Layer 6 of a small transformer language model trained on English Wikipedia (9 layers, counted from 0, width 128).
A neuron's activation on a vector x is GELU(gate . x) times (in . x), where the dot is the dot product.

Input weights of the MLP neurons that the questions are about. A number n stands for (n - 500) times 0.0016.
n5 gate: 587 293 503 454 619 516 447 429 329 570 527 355 500 460 420 613 480 487 424 623 533 442 410 656 366 627 433 400 382 395 582 628 398 524 461 434 562 447 793 437 457 453 507 471 610 585 530 473 634 413 392 804 550 526 480 454 500 400 510 692 536 590 316 420 447 662 550 632 590 537 366 612 513 800 534 183 431 567 384 463 500 262 580 457 405 611 412 404 543 369 624 434 503 438 523 628 500 376 683 483 623 657 461 356 480 703 712 533 540 581 384 622 649 567 760 690 453 574 395 534 586 573 479 470 638 530 450 500
n32 gate: 667 332 627 554 531 496 577 314 604 660 121 440 355 220 543 512 433 496 384 745 699 188 461 419 321 684 316 572 596 484 384 413 512 528 727 292 546 314 380 531 290 480 427 454 508 728 372 386 433 422 560 390 500 554 450 446 595 461 504 484 602 453 648 461 527 342 515 547 484 358 375 575 289 765 496 492 465 441 390 448 380 320 388 225 547 492 592 328 504 665 324 715 562 440 417 787 559 344 508 425 485 500 683 280 377 666 516 531 543 420 562 685 407 414 385 266 434 359 540 567 488 633 624 527 472 714 601 508
n51 gate: 449 497 360 435 463 593 524 507 639 548 650 533 433 281 442 641 591 326 493 655 412 490 445 455 493 625 559 413 365 503 561 590 521 462 383 755 530 270 590 564 431 452 595 436 294 740 541 462 559 617 612 323 566 497 387 497 625 483 486 406 637 389 552 738 357 452 364 462 462 409 366 647 417 544 461 583 483 490 383 332 476 455 449 497 517 448 524 397 613 341 755 709 493 627 530 591 503 189 577 715 425 331 550 288 166 517 444 503 627 550 644 563 473 469 587 456 692 541 552 621 605 596 451 466 705 476 462 349
n108 gate: 609 588 511 625 389 500 611 443 666 712 429 439 591 649 339 641 346 451 489 507 624 593 640 384 552 560 687 439 372 557 469 283 270 599 664 625 417 251 486 368 518 539 375 685 598 436 553 475 479 514 554 628 550 645 598 545 624 327 471 546 418 444 328 345 646 448 608 468 426 682 426 571 535 382 317 549 456 440 258 342 500 525 559 626 414 684 507 290 650 500 535 536 866 583 357 503 461 267 479 415 500 440 167 558 462 649 378 412 454 486 598 674 594 496 450 583 567 489 489 567 521 496 395 577 557 693 595 352
n145 gate: 603 401 429 613 660 503 449 433 714 434 545 365 735 493 320 551 690 464 504 364 464 653 427 354 353 588 522 750 634 440 631 411 620 300 507 449 511 496 525 591 482 541 373 726 489 465 562 286 566 640 451 459 278 678 522 686 630 577 384 559 571 326 570 607 489 627 540 522 511 355 272 496 511 471 459 511 512 274 250 339 434 589 720 632 653 430 424 829 581 674 577 638 668 526 443 612 452 696 536 348 544 533 396 534 198 593 406 394 312 453 262 597 504 522 470 533 496 566 354 511 489 783 508 628 455 412 393 493
n165 gate: 412 588 510 413 616 512 471 457 503 552 268 626 379 589 445 637 450 477 497 575 628 517 516 516 414 513 257 633 429 782 381 487 740 553 522 529 311 406 554 487 555 362 422 404 493 586 291 556 349 559 500 569 543 677 497 526 421 372 703 500 617 516 585 490 358 384 461 497 330 407 431 533 539 526 457 448 414 602 586 620 481 474 461 335 570 418 385 443 575 691 467 601 623 547 519 654 801 333 468 447 672 392 404 144 358 467 473 419 438 497 614 665 516 484 589 590 604 376 424 585 710 350 500 653 470 448 559 493
n168 gate: 615 422 337 574 460 529 540 261 446 483 479 667 560 589 439 619 472 520 602 405 550 628 527 510 477 613 654 441 503 338 587 441 451 311 503 628 493 520 526 530 371 357 315 457 436 610 466 568 592 551 770 586 565 587 507 659 507 473 386 455 470 462 524 292 648 554 581 503 520 483 289 403 258 594 358 575 360 479 368 722 719 480 490 503 397 346 610 776 517 349 609 538 534 364 592 363 517 527 570 400 456 548 437 329 466 593 625 378 592 410 578 510 537 398 324 272 398 302 455 312 318 670 510 703 352 412 612 660
n172 gate: 518 448 617 474 340 621 613 354 646 530 657 443 279 586 570 511 425 485 577 629 529 463 232 515 417 637 293 364 515 507 482 444 572 448 597 617 569 614 582 784 504 596 741 583 360 587 437 485 496 363 405 589 723 369 507 621 530 596 207 169 529 552 566 815 580 329 515 552 470 556 615 702 452 482 530 319 387 537 500 677 317 496 294 584 552 570 504 363 379 415 448 566 409 546 486 507 687 511 590 708 445 526 223 511 445 541 659 415 452 669 309 530 537 699 403 475 371 751 575 559 504 718 557 368 347 574 537 559
n237 gate: 469 472 493 534 425 380 352 429 517 552 648 420 393 167 521 486 553 476 593 445 759 556 445 400 503 400 455 463 575 493 555 475 457 486 537 411 452 593 604 568 490 736 562 405 541 334 500 472 229 364 334 528 598 524 466 355 553 382 655 563 800 396 483 650 534 527 545 437 243 584 372 644 486 483 259 663 346 556 406 553 232 333 645 590 444 639 456 554 503 388 562 455 476 671 587 527 465 594 510 615 734 642 439 389 356 563 596 410 448 541 286 437 366 635 458 347 548 694 493 615 671 431 475 621 357 559 583 323
n266 gate: 538 462 381 476 764 506 452 416 514 562 545 493 373 569 544 277 406 524 384 569 453 312 480 415 550 513 620 503 473 650 239 497 612 497 627 303 551 568 387 520 391 493 510 547 384 596 425 314 514 607 608 576 427 389 561 687 451 607 207 382 583 576 263 600 432 486 592 708 290 309 428 333 414 473 528 425 503 770 380 235 408 786 404 490 618 393 413 486 442 517 682 632 473 592 440 409 549 734 604 607 452 521 467 620 408 476 619 370 469 620 677 344 425 455 500 470 435 325 528 441 642 466 549 356 424 483 541 620
n5 in: 445 417 496 421 305 529 424 762 394 458 451 436 672 574 462 531 468 407 566 476 684 599 538 417 510 503 406 480 705 482 428 377 305 493 513 541 633 576 436 455 538 392 407 473 632 448 698 462 413 455 321 458 406 414 669 238 602 580 511 514 608 535 476 434 586 490 486 451 507 409 573 458 580 462 454 378 468 577 423 426 617 497 258 645 595 409 731 732 583 755 455 653 469 657 379 613 549 699 480 388 572 629 357 693 390 598 546 431 795 402 583 391 497 556 722 483 434 497 595 367 644 382 504 666 598 673 131 431
n32 in: 435 700 388 552 355 599 367 612 315 373 290 33 605 479 504 325 380 411 605 533 432 351 524 443 556 582 324 441 304 686 363 405 308 332 381 287 480 520 555 367 325 557 371 552 195 400 545 529 259 709 508 521 533 460 642 557 566 447 471 582 421 713 529 226 552 593 516 706 676 360 541 674 475 512 508 247 443 607 492 388 556 246 512 310 674 312 261 374 253 746 447 546 532 391 445 648 430 386 591 401 621 651 488 672 520 644 583 431 492 607 399 352 472 398 706 452 593 622 628 643 766 561 412 520 578 736 492 472
n51 in: 432 424 309 291 469 407 480 492 579 308 751 650 685 504 488 763 792 488 528 528 563 273 706 595 523 509 428 477 418 832 480 565 561 476 372 484 418 548 458 492 504 388 492 383 325 580 683 268 620 316 519 444 584 732 536 484 456 536 699 488 477 504 556 408 189 429 528 661 732 621 608 427 580 713 565 392 691 319 504 333 437 344 460 385 767 215 426 599 429 368 620 496 397 668 543 465 496 564 617 460 254 237 617 467 393 581 663 484 656 348 583 536 504 775 504 641 846 624 390 556 618 552 557 460 681 544 452 468
n108 in: 526 302 594 298 402 574 461 245 451 580 554 322 558 477 543 540 510 304 602 688 510 677 405 605 526 556 467 487 461 691 539 460 679 597 349 565 373 641 497 542 487 440 490 426 388 491 642 646 377 527 525 560 606 663 549 490 640 487 732 390 394 616 569 543 666 441 627 517 517 436 477 446 566 360 557 569 582 590 558 584 457 599 342 526 641 560 513 381 378 610 398 271 601 771 500 351 637 513 722 573 523 573 561 693 507 580 375 523 371 510 598 503 484 573 383 416 464 579 466 483 422 480 368 510 420 513 94 418
n145 in: 693 601 328 440 387 567 415 555 592 327 638 566 733 576 639 353 602 624 496 521 535 573 546 404 426 458 651 510 437 780 610 576 368 518 580 305 563 439 694 702 521 342 550 395 429 419 708 338 345 604 500 399 341 521 628 625 533 345 314 381 368 460 550 644 415 511 401 616 371 653 733 602 338 528 526 478 453 486 566 390 536 741 347 739 438 687 563 622 304 525 468 550 660 271 556 394 522 540 563 446 568 328 489 552 362 391 570 561 582 647 439 402 525 568 584 479 696 468 536 673 699 331 275 654 341 507 525 522
n165 in: 493 493 220 490 517 526 428 500 366 678 549 614 453 630 510 385 345 507 410 573 544 447 476 517 524 632 451 402 541 535 400 577 617 482 611 500 480 722 604 294 718 409 589 340 573 555 320 465 587 497 606 444 654 510 659 490 472 413 557 496 655 790 486 416 462 400 397 609 476 546 333 673 385 476 603 344 509 567 524 415 686 472 604 296 712 325 527 525 614 710 462 533 676 507 355 295 757 524 493 426 514 458 503 486 369 669 400 400 291 364 483 511 645 434 627 548 413 528 479 580 868 524 550 341 679 434 535 333
n168 in: 701 518 537 436 401 362 357 141 646 330 416 431 589 435 532 349 303 286 278 572 532 369 575 801 419 511 413 472 404 332 493 442 592 427 542 536 716 486 431 550 690 583 500 331 608 513 432 580 561 482 531 682 428 667 403 607 656 348 529 482 378 489 622 540 433 792 422 584 587 438 421 665 280 454 673 651 619 573 591 401 308 558 532 571 456 648 599 607 539 478 540 591 682 393 591 581 675 623 549 533 350 435 648 419 432 507 677 328 396 584 389 409 404 558 420 489 532 605 434 518 528 385 496 195 522 583 309 396
n172 in: 441 735 572 360 555 528 489 576 592 440 549 435 803 605 645 366 666 651 348 336 485 542 552 582 555 538 287 710 185 451 360 391 557 496 384 419 346 444 299 485 496 676 566 504 552 539 373 590 384 212 454 395 594 643 467 419 349 392 447 387 391 388 507 425 438 702 389 541 291 428 448 303 481 544 454 575 500 504 363 454 201 507 522 511 337 519 620 512 511 485 534 430 393 515 569 350 364 466 726 624 630 246 784 416 419 421 397 489 582 587 448 519 762 698 632 412 426 675 727 504 471 444 577 623 665 526 299 619
n237 in: 618 550 745 631 341 604 635 362 571 389 507 479 293 348 457 439 667 518 671 561 257 587 625 668 552 475 568 451 570 598 362 522 562 428 284 465 472 350 213 592 289 579 479 493 596 428 647 252 288 640 558 330 446 500 475 347 388 410 518 359 608 734 414 522 542 394 578 648 364 529 403 515 435 560 456 482 532 500 608 489 560 593 539 550 297 378 556 297 443 212 625 306 386 537 736 275 489 619 577 500 518 514 542 552 532 619 628 593 543 580 283 598 511 446 587 588 493 414 536 629 344 486 368 711 446 689 547 543
n266 in: 480 503 678 385 473 535 656 563 537 603 465 733 648 610 425 439 635 409 248 483 460 680 347 541 430 638 452 407 386 403 379 507 479 476 401 632 487 449 335 433 616 671 483 283 343 494 432 524 510 455 611 251 538 645 497 469 459 387 507 466 264 418 750 479 433 510 382 452 582 590 411 410 421 604 409 548 415 634 649 608 412 558 384 429 465 318 416 602 333 521 531 353 571 521 357 550 694 545 697 431 497 534 563 363 419 403 507 296 558 403 208 434 686 421 334 550 595 510 674 298 696 442 472 544 369 606 466 531

Each question shows a token from some text and the vector x that enters the MLP there. A number n stands for (n - 500) times 0.0072.

" |": 581 576 494 490 460 539 402 508 432 557 555 643 570 505 330 582 509 483 512 514 508 526 562 539 511 454 468 539 519 447 471 490 500 473 578 441 469 510 551 494 516 488 487 472 482 376 554 495 425 447 653 454 490 559 455 445 623 455 468 517 345 450 475 515 548 550 486 501 586 529 502 502 428 506 548 496 468 542 546 467 485 594 461 424 504 548 481 442 523 528 504 201 532 437 590 525 415 480 474 559 466 522 583 501 512 500 512 548 533 483 609 531 487 515 532 451 513 478 454 513 417 544 517 532 561 497 523 472
Which three neurons fire most, strongest first? n108, n168, n165

"r": 550 471 444 461 456 444 519 513 547 496 456 485 471 476 642 583 476 370 405 561 424 366 577 458 603 455 461 526 543 324 460 526 404 567 571 502 423 606 499 430 410 579 677 531 473 437 547 556 524 360 458 366 449 557 600 328 444 550 435 515 505 544 542 551 393 588 465 532 611 546 587 508 450 561 553 448 461 416 569 549 413 629 578 383 562 625 522 444 510 654 399 429 492 439 451 486 477 550 509 574 514 469 434 652 628 505 438 539 461 699 569 379 511 494 614 445 486 548 587 602 466 528 530 492 548 570 421 488
The two highest activations, in order: n172, n32

"i": 460 493 620 403 530 462 543 526 475 558 375 374 441 620 558 468 559 497 418 495 533 665 489 552 666 452 499 387 459 480 486 479 486 562 454 588 385 468 519 494 468 510 479 418 537 316 660 481 345 398 474 510 477 415 553 417 528 490 561 342 434 534 430 568 541 399 508 473 529 512 503 520 583 473 378 408 478 604 575 403 314 471 444 490 420 506 438 541 428 451 422 359 487 490 519 520 559 550 504 532 531 529 527 652 530 482 488 410 452 437 550 491 493 486 473 513 518 513 535 449 542 613 503 385 605 464 529 568
The neuron with the highest activation: n172

"20": 549 608 529 396 520 455 449 520 413 535 525 550 621 460 540 545 473 428 497 662 431 541 571 483 398 459 552 478 506 490 414 493 522 485 388 520 511 509 467 550 612 360 407 543 515 442 599 506 641 528 586 455 574 510 465 513 573 502 434 534 505 614 457 553 542 400 574 636 479 319 433 617 508 525 480 342 455 535 578 524 548 520 515 410 607 632 533 474 474 499 510 313 584 463 572 487 465 495 413 555 446 500 553 543 450 493 553 565 505 492 566 530 411 464 538 744 452 655 593 516 505 456 535 475 462 407 515 541
The neuron with the highest activation: n51

"ace": 505 434 530 469 414 433 403 569 634 360 459 488 338 563 519 549 476 582 531 449 505 599 594 580 682 453 500 457 461 486 564 404 492 551 445 481 608 537 474 565 469 346 600 380 555 400 555 496 572 406 436 415 469 446 630 502 518 453 463 486 418 536 398 481 454 592 362 531 507 573 490 493 514 393 491 470 467 510 419 497 345 523 564 438 526 559 486 592 509 382 458 374 415 655 476 469 546 490 538 539 546 441 627 536 545 433 578 503 491 493 485 425 517 593 607 440 345 550 526 517 280 536 476 446 415 496 477 455
Which three neurons fire most, strongest first? n172, n237, n266

"E": 476 669 465 545 527 444 507 488 371 416 490 557 503 416 411 328 474 540 333 373 463 383 550 446 607 454 399 503 487 441 487 325 536 478 459 530 473 540 528 491 591 514 543 513 531 332 546 523 373 594 482 533 494 622 613 443 341 367 490 527 371 468 516 374 524 469 493 569 569 333 621 459 544 506 452 489 475 458 487 476 418 583 576 420 508 539 514 464 560 617 364 476 437 620 539 537 509 479 698 581 515 566 519 614 466 638 508 510 555 525 455 505 597 567 490 394 466 438 482 535 408 418 510 540 447 555 560 394
The neuron with the highest activation: n237

" ": 413 569 512 407 583 569 501 464 518 548 524 537 569 500 455 637 635 505 536 546 377 589 516 470 377 452 485 422 585 504 462 457 543 482 611 523 493 593 402 458 503 510 399 486 506 417 575 524 544 490 590 514 569 560 498 438 558 492 377 577 485 493 442 642 554 455 529 509 438 580 477 417 516 452 481 501 464 651 597 430 533 480 486 433 621 599 428 568 520 500 508 295 430 551 572 499 378 442 447 485 445 528 524 471 497 512 515 435 568 438 478 525 455 454 553 515 466 628 616 516 493 472 526 475 627 471 474 497
The neuron with the highest activation: n168

"u": 381 634 470 628 462 434 588 471 647 473 414 429 437 401 572 535 509 428 567 524 471 446 539 480 537 452 561 423 509 457 532 418 477 526 496 474 396 481 393 489 529 476 631 461 531 362 509 436 563 643 367 566 570 488 526 639 577 583 588 495 410 392 472 537 448 393 465 558 536 457 581 446 513 394 523 589 484 642 577 415 513 493 501 536 514 395 583 597 343 510 334 406 435 474 454 513 466 442 487 586 584 615 654 444 478 545 461 400 508 442 494 476 549 461 378 561 602 481 465 467 459 237 448 391 493 422 586 492
Which three neurons fire most, strongest first? n172, n165, n51

" N": 626 547 506 454 503 410 416 435 544 467 500 517 618 406 348 612 537 527 500 378 425 428 454 574 331 454 513 437 560 601 525 447 514 563 408 545 401 410 501 523 566 541 500 417 465 356 541 554 600 535 553 469 493 457 385 438 512 536 645 530 505 534 570 302 567 450 459 423 588 431 535 490 437 344 520 379 478 597 720 553 417 428 415 554 470 505 568 510 525 455 601 575 442 492 455 591 452 513 508 422 512 541 674 572 463 544 473 530 546 625 583 495 497 585 415 742 487 544 600 656 436 534 577 454 582 618 556 567
The neuron with the highest activation: n51

"T": 516 560 459 469 561 481 536 496 315 438 536 513 470 523 547 422 594 471 405 509 519 403 481 567 520 456 455 434 517 531 368 429 556 357 473 388 503 572 509 449 484 568 480 498 450 349 553 515 367 443 387 516 514 539 526 426 245 461 460 596 338 524 541 442 515 481 509 562 504 333 447 502 557 573 547 449 473 438 630 485 450 647 563 347 655 487 435 619 552 462 486 511 380 635 495 459 526 393 485 544 643 608 472 441 500 592 529 625 504 625 407 549 698 519 563 549 474 568 420 448 428 491 345 449 466 463 475 413
Which three neurons fire most, strongest first? n165, n237, n266

" F": 527 522 572 518 446 436 407 495 604 508 482 595 579 514 383 489 447 550 509 536 524 418 522 433 484 455 308 426 566 621 507 383 436 611 437 523 523 607 458 386 517 494 521 483 511 282 551 512 557 573 502 472 439 497 535 694 572 449 537 404 481 482 484 440 475 447 630 584 452 440 519 510 393 470 457 486 484 560 647 446 464 592 432 417 441 350 449 489 479 480 632 468 459 434 421 556 411 440 394 476 590 590 509 494 556 299 436 497 499 520 552 376 583 605 444 576 503 506 497 569 586 482 553 516 567 575 563 584
The neuron with the highest activation: n266

"S": 503 564 464 553 486 460 495 539 456 547 469 468 587 419 496 343 624 541 386 561 502 380 519 579 565 456 461 415 446 476 418 547 633 416 440 568 453 615 518 647 529 443 486 545 465 393 435 483 330 363 392 481 439 637 548 387 394 462 441 520 439 412 533 471 454 381 540 548 587 463 579 491 517 509 519 601 465 459 585 613 633 573 565 392 479 666 468 702 506 416 472 529 330 524 443 441 397 380 415 562 544 423 565 390 482 600 649 463 544 420 460 519 656 480 405 519 382 557 524 452 396 633 466 466 510 399 517 396
The most active neuron and its activation: n5, at about 0.21

" record": 528 330 471 552 484 485 507 458 531 475 603 422 541 603 504 511 506 561 367 468 451 486 419 448 464 460 468 484 477 461 527 594 562 459 395 403 591 525 540 436 572 423 428 495 586 309 521 467 526 410 616 471 473 439 399 615 589 503 564 544 323 446 486 453 491 510 503 470 421 422 474 461 522 410 693 660 462 544 554 527 532 434 526 563 511 570 459 667 493 604 459 418 519 467 436 436 556 562 583 453 445 557 489 420 475 543 525 482 408 524 485 249 535 513 534 450 489 513 480 569 527 442 362 518 416 567 404 444
The two highest activations, in order: n145, n168

"67": 485 526 502 579 554 451 603 541 379 495 414 503 533 494 545 496 479 537 461 568 573 452 502 463 476 454 447 577 513 446 425 428 459 567 390 450 394 526 618 497 447 479 395 452 574 362 534 482 496 564 479 449 496 473 504 381 364 487 556 476 468 626 529 577 510 373 447 558 532 420 415 529 563 492 481 641 475 450 479 503 436 594 577 420 571 488 452 565 477 413 443 257 445 609 391 489 478 439 428 492 496 484 590 283 529 627 495 463 391 547 370 431 502 466 459 711 416 504 480 523 558 528 476 476 476 488 446 461
The most active neuron and its activation: n165, at about 1.6

" be": 496 418 480 503 519 535 430 524 535 417 552 468 429 490 573 367 596 597 397 551 399 672 452 340 479 450 437 507 578 433 527 443 672 533 461 581 573 496 529 514 638 516 486 479 511 403 688 439 563 490 524 472 458 415 435 707 505 462 521 423 375 707 512 395 529 456 390 474 513 623 544 616 462 391 442 571 482 595 461 521 559 434 454 448 537 552 416 518 414 499 418 332 458 446 444 519 567 551 611 465 519 448 572 369 480 461 538 653 481 540 534 349 596 474 462 370 346 567 543 584 498 542 491 502 595 666 430 459
Which three neurons fire most, strongest first? n172, n51, n5

" M": 494 481 628 455 508 355 459 560 524 488 494 531 507 461 536 503 525 603 433 484 502 503 438 554 426 456 545 443 454 450 517 383 475 576 544 486 474 538 436 359 389 453 490 327 469 267 575 630 468 424 429 554 589 377 595 426 477 530 517 448 556 537 465 472 519 413 500 448 544 473 560 439 476 520 397 518 475 519 619 514 508 631 457 372 548 508 551 540 510 423 557 510 585 510 362 535 496 550 589 554 503 518 518 487 439 452 487 522 420 580 607 550 553 571 538 520 392 539 503 439 574 462 535 501 595 577 485 479
The most active neuron and its activation: n266, at about 0.21

"aster": 424 444 612 475 523 441 527 611 365 569 402 431 383 659 525 529 531 569 361 404 491 591 568 482 590 450 449 458 464 604 558 330 486 615 492 431 346 484 407 566 531 479 558 495 360 346 548 465 498 546 476 558 588 344 534 511 441 578 430 413 296 399 459 581 586 540 565 547 600 433 553 586 418 487 560 484 483 517 524 527 395 529 495 491 632 566 487 667 532 495 626 451 470 581 507 515 508 599 374 532 445 487 548 596 494 538 544 521 434 493 482 544 456 564 477 423 500 476 483 498 551 529 488 585 407 620 413 522
Which three neurons fire most, strongest first? n266, n172, n165

"–": 280 424 528 590 618 514 471 601 334 502 487 686 586 503 533 409 507 595 513 536 380 499 415 574 616 458 437 544 532 514 551 353 537 683 508 595 416 460 488 537 540 329 495 562 411 420 313 582 456 635 486 394 405 485 513 361 346 546 357 412 527 535 480 567 477 448 460 451 557 500 383 551 557 456 510 499 464 577 518 588 599 478 433 469 410 506 453 401 536 511 482 389 442 480 572 470 545 410 411 497 417 610 551 461 492 607 452 603 490 482 394 531 463 486 551 528 652 508 435 539 524 517 413 464 670 495 511 608
The most active neuron and its activation: n165, at about 1.5

" within": 566 459 553 537 490 427 491 454 537 482 544 533 458 541 580 471 511 492 390 526 410 523 570 463 461 458 551 378 468 544 472 516 526 522 476 663 571 522 634 512 492 539 442 519 481 312 493 450 410 452 567 432 422 474 422 639 507 500 485 438 172 440 495 470 444 588 382 519 563 492 491 408 496 558 637 519 469 459 608 539 534 345 510 550 404 557 422 579 501 446 478 323 392 398 459 474 544 492 475 497 465 577 501 517 523 436 539 474 436 510 423 408 505 516 509 471 542 496 490 455 487 440 467 503 563 471 557 439
The neuron with the highest activation: n168

"10": 532 524 615 480 522 508 590 546 362 511 468 541 514 451 577 407 609 539 442 533 554 366 536 579 505 454 438 588 528 556 383 499 482 588 421 450 430 574 541 499 441 505 402 437 565 378 548 576 568 604 479 487 466 498 495 515 362 523 479 564 519 675 524 530 460 406 399 629 644 358 512 584 558 427 462 531 473 536 525 489 461 494 471 399 575 584 501 577 510 445 464 273 568 581 433 448 466 476 399 424 454 471 623 309 534 526 472 516 421 554 381 467 472 504 477 725 432 498 491 546 479 481 460 447 592 450 470 505
The neuron with the highest activation: n165

"ate": 584 447 578 561 564 434 416 529 541 421 538 437 528 505 536 429 553 487 576 555 428 527 494 528 502 453 428 370 480 448 550 572 602 394 446 572 594 565 521 539 587 509 327 471 482 388 488 456 526 546 645 488 447 490 582 561 639 452 367 522 341 650 486 332 515 616 391 489 538 483 507 453 482 411 572 482 480 565 536 465 510 472 543 546 544 577 422 522 557 449 563 308 471 448 366 533 678 555 651 506 514 440 480 563 443 461 538 641 481 572 491 313 636 523 546 459 511 586 444 495 384 527 571 485 483 471 473 523
Which three neurons fire most, strongest first? n168, n145, n266

"ad": 432 467 609 549 404 415 650 418 385 581 434 343 390 512 586 603 461 422 448 456 494 417 534 530 663 459 549 451 520 465 464 402 531 471 509 440 462 574 534 454 384 560 558 443 412 336 531 702 563 458 457 497 518 434 542 455 503 524 434 439 511 488 524 397 543 394 562 468 425 507 555 496 471 589 518 589 462 448 634 460 544 563 403 489 534 530 530 574 590 552 500 471 639 483 453 393 520 504 311 422 497 414 558 643 513 551 479 509 402 492 636 465 524 447 456 539 470 448 518 606 422 544 466 554 535 417 518 609
The neuron with the highest activation: n108

" all": 535 440 468 551 529 418 481 494 498 573 427 381 487 464 558 561 462 490 349 444 403 491 538 464 474 455 518 408 495 538 422 494 505 372 426 521 508 571 383 470 363 458 500 430 401 333 656 457 491 510 542 553 389 558 453 631 594 552 476 531 348 475 486 386 580 575 633 502 484 410 315 480 354 407 518 612 481 457 535 501 437 382 561 502 542 579 492 448 418 500 409 383 391 272 574 426 436 564 567 466 542 597 589 423 524 572 550 640 471 468 468 489 537 632 499 515 651 456 579 444 536 519 438 468 537 554 549 293
The neuron with the highest activation: n168

"ootball": 377 480 483 579 472 426 576 417 662 523 656 466 616 537 662 481 506 566 538 428 543 474 414 472 609 453 462 492 538 566 483 430 473 536 435 391 467 562 564 446 392 369 531 588 535 390 524 581 542 544 453 537 623 478 442 631 319 524 630 453 378 530 476 555 401 510 517 550 603 251 586 523 477 359 642 443 473 486 402 428 404 623 477 505 398 514 555 673 463 542 434 447 319 577 446 500 525 391 514 581 569 523 479 567 556 581 494 626 433 397 533 454 497 387 487 519 480 530 675 580 477 435 486 462 530 536 473 527
The neuron with the highest activation: n172

".": 562 592 287 411 567 594 392 403 420 494 475 490 527 495 473 594 583 437 454 399 502 398 486 567 353 452 553 484 391 506 578 582 527 565 413 514 474 532 539 486 498 537 508 534 619 449 601 609 533 527 465 420 463 438 479 334 442 585 482 500 330 614 472 376 501 452 619 532 652 419 419 508 649 398 627 490 477 449 628 530 345 409 383 475 548 405 456 586 549 485 567 360 431 523 486 505 520 492 596 696 492 424 471 563 497 591 424 645 625 614 487 485 576 528 547 458 515 666 514 556 392 431 510 426 593 619 541 475
The two highest activations, in order: n51, n5

"ept": 609 473 481 451 520 565 573 427 618 478 590 517 584 498 593 648 643 610 500 523 353 378 599 529 445 453 573 596 490 497 472 568 390 486 426 523 513 506 537 568 534 495 379 537 511 440 485 523 522 424 460 402 467 471 457 467 364 434 532 418 542 412 550 737 614 627 597 539 566 535 388 423 516 484 597 551 466 534 610 533 508 439 439 538 497 491 656 521 473 533 469 483 430 538 475 461 484 521 594 584 566 478 493 573 435 547 376 571 317 490 550 420 440 493 515 503 424 597 554 557 264 469 430 479 538 640 453 404
The neuron with the highest activation: n172

" St": 524 590 417 508 592 373 428 489 494 540 519 573 589 701 515 529 651 592 485 406 524 511 472 617 483 461 431 479 560 497 501 603 409 496 484 420 366 550 520 408 428 580 525 490 458 363 532 461 704 617 449 308 619 453 591 491 456 406 540 477 461 572 539 422 574 460 457 378 517 432 460 473 487 678 542 584 459 441 605 466 360 492 424 364 533 629 442 680 423 509 532 456 476 681 399 475 427 597 591 445 546 525 445 610 492 586 595 560 618 519 468 513 513 598 487 494 539 562 506 636 538 541 436 523 524 506 525 548
The neuron with the highest activation: n145

" |\n": 593 504 492 495 582 520 612 499 437 467 446 616 452 394 466 498 606 480 388 538 498 495 527 546 320 457 498 491 626 422 464 450 531 575 459 564 367 458 555 554 510 451 539 511 454 352 660 493 480 636 461 574 572 541 413 367 451 349 496 620 27 577 507 544 523 519 496 450 455 433 571 540 507 422 479 568 478 528 505 455 446 548 445 445 531 557 479 580 580 594 473 460 516 602 607 380 534 445 486 492 554 549 521 384 565 627 576 421 550 632 484 455 458 509 436 558 488 442 558 506 364 409 470 475 612 466 442 450
The two highest activations, in order: n108, n32

"ada": 467 475 631 586 395 500 558 483 557 404 564 403 473 448 435 467 573 620 535 471 557 538 570 480 636 460 460 512 462 535 449 328 542 601 414 486 437 497 459 527 432 475 613 476 536 326 584 537 485 497 489 504 388 390 452 413 601 589 585 459 464 594 516 565 487 523 457 599 552 416 517 515 498 537 473 536 460 620 515 554 293 523 573 568 472 486 469 562 498 565 516 397 474 463 396 553 531 445 468 475 572 506 434 563 482 497 530 429 426 487 613 579 584 497 590 506 645 585 569 500 343 574 623 482 513 375 522 528
Which three neurons fire most, strongest first? n237, n172, n165

"ag": 517 491 460 606 433 461 529 568 673 426 373 512 567 530 601 537 564 630 391 573 454 394 537 529 701 459 546 449 469 356 437 536 561 442 540 462 459 512 458 460 580 464 552 501 563 416 236 579 632 472 451 524 469 469 617 445 394 514 534 362 488 453 513 481 571 422 432 419 483 635 572 513 397 515 552 446 458 447 565 475 497 629 565 430 500 570 501 622 422 516 586 511 401 325 479 524 409 499 486 536 479 475 522 663 635 615 417 615 489 576 595 556 506 449 524 538 510 522 352 581 296 574 578 554 463 568 373 367
The neuron with the highest activation: n266

"C": 626 523 481 429 515 391 601 476 501 478 643 641 513 621 429 535 514 562 527 500 489 470 500 513 410 463 557 538 580 567 352 510 447 388 526 483 500 541 536 518 536 443 440 456 478 283 509 505 499 478 540 424 538 485 539 366 542 399 533 550 497 483 567 427 453 391 445 434 551 514 536 541 462 422 524 494 462 403 647 376 504 498 574 450 452 435 516 553 467 457 392 561 459 483 402 509 445 478 351 587 543 518 592 653 447 560 466 565 584 461 519 469 452 483 497 484 565 491 612 592 515 448 547 526 579 486 513 428
Which three neurons fire most, strongest first? n168, n108, n172

" Con": 494 512 421 559 521 376 437 557 477 610 465 467 495 502 408 492 499 479 431 448 455 301 551 493 371 460 465 491 696 572 403 354 486 631 566 404 416 565 476 550 583 421 447 542 431 306 335 428 518 530 451 462 557 396 606 481 419 616 508 465 570 512 559 474 438 448 478 652 492 438 497 554 522 572 471 588 467 524 454 471 470 501 564 407 530 461 508 581 515 591 500 535 533 514 353 484 519 490 640 391 519 641 489 428 511 455 431 403 501 429 576 470 602 463 557 394 457 579 402 462 528 597 603 546 476 594 587 543
The most active neuron and its activation: n32, at about 6.6

"ly": 641 610 648 518 601 468 651 535 532 467 479 472 462 474 381 532 484 500 434 510 485 569 529 543 523 457 545 391 473 458 455 531 468 636 475 519 470 458 566 615 567 551 447 493 634 391 477 416 499 548 546 473 567 430 552 656 544 526 472 419 391 775 541 356 599 554 459 439 596 606 486 557 505 492 518 432 463 521 474 534 581 463 583 480 487 644 468 387 540 501 532 322 485 535 455 400 563 561 547 502 474 600 481 580 449 547 463 700 478 474 567 487 594 554 464 395 430 496 487 564 438 645 476 497 519 612 420 518
The most active neuron and its activation: n108, at about 4.1

"ide": 547 506 604 568 575 439 727 440 508 340 588 534 454 546 545 674 414 584 466 463 361 530 451 693 632 449 531 582 527 450 519 374 475 396 515 589 607 585 470 579 449 403 397 505 506 427 663 406 618 599 532 441 379 496 465 483 502 505 438 512 413 507 438 463 513 470 431 567 504 589 410 488 443 695 566 573 480 498 591 452 502 425 440 454 511 574 401 511 613 451 519 434 370 637 389 500 404 560 508 464 418 448 598 538 451 372 553 514 418 420 507 384 555 487 599 527 528 565 543 560 357 571 529 545 435 367 492 532
The neuron with the highest activation: n32